Layer 7 of a small transformer language model trained on English Wikipedia (14 layers, counted from 0, width 96).
A neuron's activation on a vector x is SiLU(gate . x) times (in . x), where the dot is the dot product.
The model reads these tokens: " P" "ot" "che" "f" "st" "room" ":" " Administ" "rat" "i" "ew" "e" " B" "uro" "." "\n" "-" " ("

The vector x that enters this layer's MLP at each token. A number n stands for (n - 500) times 0.012.
0 " P": 292 521 567 402 327 403 422 408 371 613 598 602 368 234 534 353 661 655 493 491 514 566 495 484 505 384 425 502 355 434 415 502 551 604 513 453 479 435 535 402 537 453 416 599 506 553 603 498 607 520 427 537 524 380 474 309 462 458 372 377 504 511 588 619 645 298 502 509 587 365 488 514 530 632 597 468 471 606 446 544 516 491 405 556 549 372 416 266 590 596 562 594 484 552 311 510
1 "ot": 395 555 524 395 363 385 400 423 564 499 597 595 278 310 511 359 574 741 472 461 458 550 494 520 513 531 562 436 332 286 551 483 617 682 496 350 525 560 500 504 559 490 419 567 581 632 680 532 565 526 500 483 586 271 504 313 492 504 444 399 558 539 623 591 563 319 461 480 478 443 444 514 548 599 618 453 389 670 454 563 475 447 485 447 458 526 352 344 642 542 535 543 423 636 508 416
2 "che": 416 551 600 332 329 517 436 450 470 387 712 577 238 361 558 359 497 699 407 487 606 426 514 575 435 464 637 387 477 435 561 478 502 758 565 543 472 484 585 530 510 417 527 524 474 683 568 564 493 511 465 453 531 454 555 395 602 542 501 440 632 495 570 535 522 468 512 445 563 303 443 507 504 551 550 412 412 785 388 592 627 475 377 534 406 486 361 496 631 579 536 561 532 564 345 385
3 "f": 272 569 539 465 423 598 507 636 508 344 650 575 389 383 398 296 606 643 355 633 620 409 497 478 503 394 368 456 412 474 461 501 514 773 557 535 406 514 627 429 515 364 520 616 431 590 625 459 535 497 502 478 589 481 439 397 596 405 391 475 627 665 483 603 613 506 434 437 453 449 420 493 595 535 555 475 461 657 414 522 735 386 412 467 447 525 383 408 610 446 349 586 475 602 391 290
4 "st": 210 475 524 447 291 585 391 474 509 374 578 612 324 410 497 378 658 635 543 534 530 459 535 488 591 337 364 459 444 324 569 388 469 647 536 516 506 448 709 601 515 354 365 523 587 625 595 591 537 444 458 448 545 483 533 265 546 463 384 525 534 593 513 540 459 415 505 552 576 591 460 497 600 551 456 474 465 672 469 469 728 410 395 493 448 554 433 484 623 393 384 565 419 658 484 443
5 "room": 280 492 582 397 333 387 474 430 536 320 631 558 360 419 530 336 518 553 405 446 670 592 523 551 594 387 495 471 503 393 593 534 413 580 633 496 467 467 630 502 364 407 475 464 520 717 749 479 503 457 572 511 574 482 577 423 594 525 418 440 601 474 626 555 479 480 514 570 447 411 456 361 630 467 583 437 437 807 537 525 652 407 479 536 364 517 462 504 592 410 403 400 412 587 402 454
6 ":": 429 605 590 580 397 412 472 460 506 521 531 487 453 573 587 217 467 511 470 483 484 479 611 488 672 364 436 478 347 514 470 448 424 538 632 498 441 392 551 446 547 491 478 480 401 623 662 419 522 557 455 540 541 457 580 416 453 583 501 339 589 504 558 479 517 414 573 542 585 358 525 409 568 483 456 448 312 974 511 491 546 517 461 446 265 434 477 390 493 579 548 555 432 537 536 542
7 " Administ": 406 596 456 465 637 490 651 540 570 613 492 591 554 538 586 274 597 488 506 407 394 545 514 572 650 367 359 456 455 336 479 498 491 600 365 540 446 317 523 344 552 522 383 500 489 526 584 499 431 574 441 568 461 412 466 286 489 482 647 488 530 497 618 424 608 366 471 560 479 414 597 246 661 675 485 451 600 607 526 577 679 533 350 513 440 679 396 381 569 406 542 471 438 544 400 532
8 "rat": 633 562 422 522 411 381 580 584 516 511 549 495 428 333 391 322 468 624 559 380 435 547 562 606 683 567 397 443 404 386 531 596 473 762 396 390 371 394 527 483 758 372 481 508 436 633 545 639 475 484 585 503 488 334 501 425 656 602 426 628 420 480 506 421 423 359 372 415 581 401 424 458 591 609 454 496 522 549 448 480 453 408 556 592 411 575 409 607 649 330 629 493 426 721 444 550
9 "i": 463 503 468 446 417 512 548 601 603 469 585 681 489 479 560 261 520 602 457 458 491 420 553 556 589 568 482 512 502 567 531 598 457 643 614 427 325 429 418 373 567 586 533 473 288 592 498 643 395 348 624 569 498 468 611 444 806 593 528 477 612 424 579 415 471 390 488 387 495 326 551 519 485 691 378 707 475 673 441 446 619 511 531 524 337 453 447 552 599 309 558 496 465 613 400 369
10 "ew": 408 505 570 477 481 515 452 649 678 388 646 641 506 610 442 284 501 540 260 526 506 504 597 615 523 414 444 410 402 609 535 441 356 693 581 474 456 382 600 516 457 459 411 486 354 554 479 461 518 561 627 577 607 551 368 443 690 611 473 413 496 631 470 547 571 456 554 357 424 499 478 450 531 571 308 529 693 638 531 448 610 384 497 474 468 492 330 500 664 248 417 444 337 591 449 377
11 "e": 200 525 578 522 406 569 530 716 639 359 551 677 402 573 384 393 606 490 447 559 429 495 544 617 519 411 426 484 504 423 543 626 377 609 616 468 410 402 569 484 455 482 486 404 530 534 484 442 569 458 603 561 543 490 520 432 766 433 390 501 503 510 491 544 404 442 461 347 529 447 615 544 654 607 412 534 554 837 384 453 541 551 379 520 358 455 477 399 497 377 392 399 436 636 543 428
12 " B": 145 591 558 489 336 619 557 737 485 471 531 657 469 472 475 462 599 533 300 548 467 557 492 601 686 264 503 551 423 571 524 516 429 659 591 496 384 557 619 543 355 622 420 406 536 497 508 525 575 417 586 414 484 522 378 457 628 443 378 478 590 486 463 650 554 381 564 379 503 322 628 426 563 552 355 544 565 598 568 486 532 550 332 455 447 474 510 315 576 475 483 500 455 562 380 550
13 "uro": 316 382 644 443 500 573 618 792 444 493 608 541 568 297 480 336 449 595 452 447 380 417 526 542 573 471 502 486 423 314 551 534 403 759 516 425 659 540 412 470 291 611 463 409 380 576 552 464 654 379 545 512 467 608 613 383 460 324 424 553 668 423 580 426 487 486 653 365 560 528 614 436 482 538 550 328 563 478 485 408 447 519 367 580 530 525 495 539 490 425 501 599 393 630 436 487
14 ".": 504 678 558 540 454 419 470 472 577 343 450 556 523 534 551 276 394 637 365 533 566 496 624 528 552 308 498 521 470 514 530 434 394 638 649 425 416 452 552 476 563 483 524 481 454 609 546 429 622 433 376 453 492 595 554 379 530 444 501 324 615 511 644 541 595 383 549 419 630 455 534 400 497 599 597 517 295 848 492 466 572 452 443 544 278 455 480 360 574 488 537 525 300 538 555 477
15 "\n": 595 629 574 614 409 442 443 485 539 619 409 612 469 579 558 217 495 560 392 501 529 494 588 507 617 328 501 487 481 562 478 508 373 586 602 495 365 453 501 411 526 466 442 389 463 597 649 426 656 545 432 545 466 556 556 433 451 532 472 332 559 495 592 433 530 473 570 550 559 355 574 479 642 543 461 449 322 899 510 479 523 537 475 477 281 495 470 395 470 570 540 661 390 597 463 491
16 "-": 493 625 543 622 497 477 481 598 524 572 480 579 463 634 583 229 404 521 480 509 536 469 693 450 614 393 575 497 375 545 441 488 418 608 640 494 407 441 507 395 516 544 469 429 570 680 610 400 531 518 372 526 517 548 537 365 486 570 605 344 539 544 513 504 493 410 560 536 663 307 549 484 663 416 424 426 404 870 458 441 481 549 537 451 301 498 478 392 587 490 522 549 446 591 468 585
17 " (": 416 582 617 575 573 597 507 585 619 540 517 638 574 689 512 252 373 494 417 528 603 502 644 690 672 397 444 472 325 514 529 457 386 503 529 498 446 442 539 412 494 723 466 415 568 556 678 407 438 546 359 500 436 539 529 465 533 534 524 510 614 579 509 445 620 319 480 509 555 329 657 553 594 543 476 458 437 638 392 567 582 567 408 412 326 476 404 399 625 617 491 546 481 594 356 638

Each question shows the input weights of one neuron of the MLP. A number n stands for (n - 500) times 0.0011.

n70 gate: 589 549 455 599 599 448 442 542 577 681 430 603 596 485 577 414 596 605 488 582 503 500 473 482 643 795 461 497 446 407 607 503 426 191 456 596 406 443 479 433 589 624 552 580 523 614 389 636 656 758 471 400 440 416 491 604 497 488 575 442 521 599 470 466 625 589 412 513 638 494 296 573 521 615 680 518 451 500 409 654 517 376 438 515 590 512 467 412 512 631 412 371 334 407 526 368
n70 in: 743 555 455 470 447 574 479 555 500 275 562 606 669 509 537 542 364 489 319 464 605 412 524 568 695 494 631 533 376 386 451 491 331 482 387 453 384 602 396 547 431 540 412 461 497 789 534 559 503 575 435 494 458 671 550 474 750 462 413 472 515 642 560 417 347 646 632 570 550 554 500 482 488 372 506 692 411 449 371 542 390 615 372 533 410 524 395 381 470 560 406 609 613 570 517 441
On which token does it fire most, and how strongly? 17 " (", at about 1.4

n5 gate: 416 462 512 471 374 548 403 553 331 347 346 550 584 579 464 532 532 407 587 394 497 535 485 471 509 591 614 694 642 458 518 314 263 594 618 508 436 433 606 571 529 409 542 697 534 526 497 511 530 640 548 477 321 464 536 676 500 418 297 497 432 424 689 492 595 589 446 524 392 549 622 447 541 440 598 368 470 600 533 579 436 442 549 380 304 648 431 406 480 561 636 538 397 634 376 471
n5 in: 506 648 349 522 761 570 641 512 415 538 539 524 589 593 526 589 447 520 401 679 426 668 503 424 494 578 313 389 451 476 368 447 542 451 448 497 575 315 396 440 457 596 213 442 366 491 666 664 352 284 633 527 663 432 510 476 506 427 506 484 624 608 611 582 491 543 434 565 391 531 346 657 435 540 374 519 437 448 223 575 497 484 552 494 563 358 521 603 519 647 415 457 488 475 529 339
On which token does it fire most, and how strongly? 3 "f", at about 0.3

n61 gate: 438 458 683 483 344 454 542 298 426 649 655 339 466 645 601 483 445 340 323 527 563 479 299 334 633 632 650 452 472 697 286 597 591 581 543 480 410 407 405 547 517 403 403 517 500 500 504 659 588 476 601 385 723 450 532 533 751 571 629 483 584 586 438 343 489 473 349 522 710 366 642 374 469 632 630 430 514 435 252 649 401 396 619 552 404 393 394 301 493 514 315 579 405 479 647 442
n61 in: 271 466 624 513 403 332 520 551 541 714 562 554 487 430 392 414 631 532 513 346 423 638 426 516 533 460 709 779 370 675 606 533 503 346 507 426 382 716 543 624 500 635 578 480 426 454 438 543 493 630 543 602 686 564 639 571 537 683 436 459 611 591 356 465 561 576 490 563 530 427 404 340 285 507 370 432 493 451 507 744 574 473 467 540 429 590 301 365 278 457 477 265 592 463 519 352
On which token does it fire most, and how strongly? 9 "i", at about 1.5

n182 gate: 638 375 572 686 338 532 631 684 404 405 420 566 516 576 548 298 503 485 399 376 545 569 560 537 566 784 535 491 685 360 526 399 559 512 707 348 475 563 668 650 462 408 588 398 442 604 474 305 452 440 478 500 569 306 497 576 447 448 708 475 404 658 550 599 532 509 475 517 410 704 416 481 386 488 320 646 433 375 487 547 548 465 472 595 550 402 616 576 383 725 515 554 450 472 437 559
n182 in: 625 491 503 611 300 352 640 472 396 619 446 526 617 331 643 506 386 468 420 524 420 296 546 533 488 676 522 512 509 327 538 423 672 355 603 619 512 534 461 389 387 432 414 409 375 494 592 470 425 482 548 349 405 488 420 438 509 440 476 547 422 648 534 450 397 579 629 552 684 445 444 466 580 567 519 426 506 567 311 722 368 478 515 349 303 463 622 503 556 643 743 577 345 402 433 428
On which token does it fire most, and how strongly? 11 "e", at about 0.43

n10 gate: 500 569 556 511 558 554 553 368 443 264 254 297 519 462 600 552 335 489 493 482 482 568 579 382 199 568 458 474 541 318 321 556 474 379 758 529 553 377 629 657 593 504 489 703 851 328 612 364 622 440 522 643 791 496 651 507 399 771 525 587 662 635 231 582 447 670 500 516 540 466 636 645 455 633 473 394 466 437 601 546 625 590 559 444 504 451 359 678 504 392 581 496 330 609 539 643
n10 in: 251 577 579 473 164 416 351 431 563 610 446 441 445 655 454 252 641 490 600 446 269 455 524 480 629 497 497 643 541 493 388 531 436 460 568 570 486 606 581 563 524 555 583 426 450 370 666 571 427 713 644 662 449 391 376 582 606 627 273 313 487 658 538 409 462 584 724 406 473 319 572 563 596 257 472 465 496 385 632 593 418 559 500 366 430 414 507 458 614 347 540 473 683 346 549 386
On which token does it fire most, and how strongly? 13 "uro", at about 0.28

n30 gate: 500 480 591 588 306 248 510 313 318 534 532 586 358 516 583 388 669 448 560 500 456 288 559 315 616 425 461 600 581 516 507 351 478 538 608 500 444 432 577 579 577 536 638 679 582 351 604 634 487 487 436 414 545 603 574 594 384 443 453 293 462 598 403 337 388 545 655 585 720 545 503 365 500 382 560 536 348 687 514 567 478 741 570 647 389 406 374 513 373 510 443 718 430 630 463 497
n30 in: 521 560 587 284 407 279 482 525 415 556 514 517 451 497 649 486 538 645 409 579 463 371 570 452 648 577 367 704 403 382 238 552 572 565 533 618 433 368 603 652 566 402 547 613 473 419 715 503 716 535 268 480 458 400 601 681 191 565 347 532 469 427 587 573 458 363 449 441 561 746 647 535 556 308 514 591 237 667 453 451 463 675 572 703 422 552 552 504 525 510 435 587 298 601 431 497
On which three tokens does it fire most, strongest first? 6 ":", 15 "\n", 14 "."

n58 gate: 654 429 643 319 602 372 582 444 489 379 439 381 438 504 580 689 555 573 386 836 379 485 311 438 438 507 626 643 386 450 444 412 587 626 811 336 507 639 467 579 632 485 333 377 429 453 845 482 451 563 399 533 449 582 489 390 665 352 440 407 352 637 551 549 564 413 539 729 630 452 415 429 555 406 417 626 414 739 362 476 405 456 653 422 476 474 650 764 340 511 468 467 210 471 653 449
n58 in: 628 369 504 307 389 676 471 283 299 594 567 606 332 242 456 433 518 605 379 307 472 690 550 394 763 403 258 454 404 510 496 604 286 395 612 413 543 521 482 535 461 655 458 641 355 381 596 437 518 690 630 419 553 483 689 445 468 500 486 464 444 565 489 493 584 500 566 274 570 500 370 460 672 458 474 475 452 605 899 510 562 648 567 644 347 418 443 558 349 628 444 486 528 658 693 444
On which token does it fire most? 6 ":"

n24 gate: 399 555 613 512 485 454 482 585 427 568 544 526 461 584 645 379 512 523 396 626 500 521 569 644 503 407 455 497 509 419 704 479 441 304 497 393 575 491 538 375 607 455 653 471 465 643 555 650 524 509 462 406 432 629 454 589 598 684 698 467 614 362 610 577 555 588 517 560 565 589 574 509 368 544 384 642 558 437 649 525 440 539 568 386 647 557 295 642 346 610 328 329 506 530 350 286
n24 in: 402 421 506 458 620 582 506 494 615 360 526 443 381 613 466 574 646 323 537 436 557 533 332 573 394 566 467 559 455 520 549 616 591 687 472 278 389 642 573 625 465 443 540 655 609 509 561 550 409 568 538 421 500 383 546 428 500 456 403 563 561 664 429 574 470 477 282 328 412 390 486 630 551 556 594 422 491 273 382 464 657 473 471 467 379 637 403 575 707 592 404 613 626 431 635 550
Its two highest activations, in order, are on tokens 2 "che", 16 "-"

n190 gate: 381 475 493 549 319 421 535 507 550 236 425 497 472 377 297 698 504 328 452 731 605 542 560 362 497 747 624 535 427 592 464 532 428 325 592 588 560 500 455 370 434 493 493 334 463 760 634 366 400 609 538 417 552 642 736 608 594 383 413 575 558 658 514 690 454 486 367 740 404 371 540 618 577 258 389 642 271 445 420 622 473 556 639 722 496 454 542 457 355 510 503 380 503 493 523 572
n190 in: 624 465 540 640 532 643 563 563 618 353 314 524 438 553 462 577 578 320 464 503 458 406 547 549 605 584 648 636 484 573 586 703 442 433 406 575 349 426 420 591 460 560 310 488 346 761 417 580 398 578 491 451 416 596 758 461 627 573 566 550 601 459 484 595 453 549 376 474 448 441 485 643 484 399 481 421 452 412 247 424 342 343 577 528 317 344 481 516 321 469 448 469 617 385 639 524
On which token does it fire most? 0 " P"

n46 gate: 455 565 615 340 474 428 604 484 402 470 544 463 398 535 488 538 262 373 708 248 488 297 381 427 357 336 717 497 462 662 549 593 415 399 533 574 568 577 260 478 570 497 475 494 500 609 470 484 516 612 450 311 443 559 434 426 494 491 586 575 472 641 478 427 513 314 575 564 431 423 650 435 420 645 575 523 664 577 567 464 782 655 668 442 360 487 462 299 416 605 459 567 569 564 470 390
n46 in: 500 534 386 774 717 555 500 497 459 557 644 719 607 614 478 579 527 560 562 467 661 369 702 451 407 614 443 613 417 432 456 463 707 526 476 490 365 603 470 282 513 460 578 605 348 451 307 579 463 483 500 500 576 397 569 288 440 487 436 415 507 369 540 614 578 325 451 394 100 440 519 435 617 375 340 463 520 434 437 481 391 423 444 534 586 530 347 581 621 576 376 550 500 242 547 543
On which token does it fire most? 7 " Administ"

n249 gate: 400 612 597 558 415 282 411 445 547 417 396 543 439 561 561 536 579 503 397 596 474 326 629 347 491 485 620 485 470 556 298 473 518 473 662 718 377 591 458 604 424 552 250 509 497 693 519 410 416 500 512 563 554 377 513 444 479 548 412 466 542 723 582 445 429 665 610 554 551 442 375 410 631 290 590 503 491 713 459 494 517 402 617 537 406 272 470 561 319 575 509 402 617 534 581 509
n249 in: 473 344 531 622 405 420 448 249 542 474 307 629 643 493 455 571 677 397 464 260 598 428 548 433 274 510 449 463 595 361 361 677 617 460 454 730 572 561 510 556 470 548 651 343 533 507 339 500 573 663 460 437 544 507 475 490 727 510 477 586 577 534 626 555 497 557 341 353 470 527 467 697 360 594 802 527 493 379 252 618 546 452 349 541 489 497 311 517 500 433 693 537 490 629 281 490
On which token does it fire most? 2 "che"

n173 gate: 460 459 583 567 380 588 277 686 584 555 641 395 705 475 500 558 442 610 405 383 565 432 568 476 506 639 488 524 601 334 575 617 509 476 474 411 667 509 591 494 540 401 610 355 577 518 557 377 531 540 452 434 546 586 576 659 494 437 474 162 347 546 656 590 298 337 354 639 365 561 403 478 494 675 559 525 531 506 446 405 380 525 536 669 533 503 369 540 324 540 521 555 521 353 526 473
n173 in: 521 591 457 491 583 465 444 407 503 410 551 503 291 435 547 543 457 384 604 633 387 763 363 348 674 330 388 500 497 488 271 395 588 431 539 682 494 460 375 509 521 633 482 394 327 284 437 570 541 451 512 515 555 562 449 387 623 358 420 469 524 380 512 494 644 491 311 626 548 611 618 428 398 448 604 565 572 471 452 497 515 515 655 457 372 395 442 460 370 378 569 392 373 740 608 449
On which token does it fire most? 17 " ("

n73 gate: 601 592 350 519 395 311 622 451 373 358 445 521 598 308 564 254 519 536 515 345 482 477 561 456 545 549 580 493 515 591 546 444 290 400 476 831 371 590 444 646 463 663 464 522 489 449 329 504 282 598 482 611 470 714 445 551 496 338 561 622 378 700 601 496 301 485 779 583 386 676 414 378 674 378 692 504 431 229 339 412 442 750 556 443 339 560 507 242 621 556 302 443 693 504 646 574
n73 in: 407 525 809 431 773 692 669 636 708 588 356 504 415 590 573 484 586 485 603 200 480 435 455 424 569 422 800 621 451 433 405 545 696 596 462 500 537 305 762 643 399 291 390 372 433 691 282 500 625 386 644 528 504 429 720 731 528 604 422 620 468 610 484 748 401 576 488 663 540 484 520 508 304 396 404 599 438 351 648 679 352 643 279 635 417 353 472 578 393 508 803 435 392 724 624 464
Its two highest activations, in order, are on tokens 3 "f", 0 " P"

n78 gate: 637 526 370 448 358 515 406 447 595 444 300 472 567 243 592 342 377 282 486 453 400 448 429 379 614 623 661 600 648 572 534 519 566 289 733 450 448 511 570 478 515 567 662 463 382 428 630 186 352 623 609 365 748 486 631 579 496 638 482 402 285 448 600 528 307 376 460 398 737 489 386 515 459 591 606 320 625 314 508 392 464 519 650 298 385 567 327 538 590 592 471 303 793 452 528 588
n78 in: 408 605 579 441 557 584 451 549 258 523 379 556 418 459 608 548 407 715 613 490 613 521 708 398 445 552 514 421 603 460 584 490 598 524 640 410 500 356 422 681 657 562 307 524 420 611 628 585 447 493 513 385 572 454 636 685 812 665 582 622 446 410 469 657 881 632 557 471 321 500 540 406 607 412 437 497 479 590 582 693 599 292 490 465 368 407 534 444 247 486 436 414 446 600 604 530
On which token does it fire most? 13 "uro"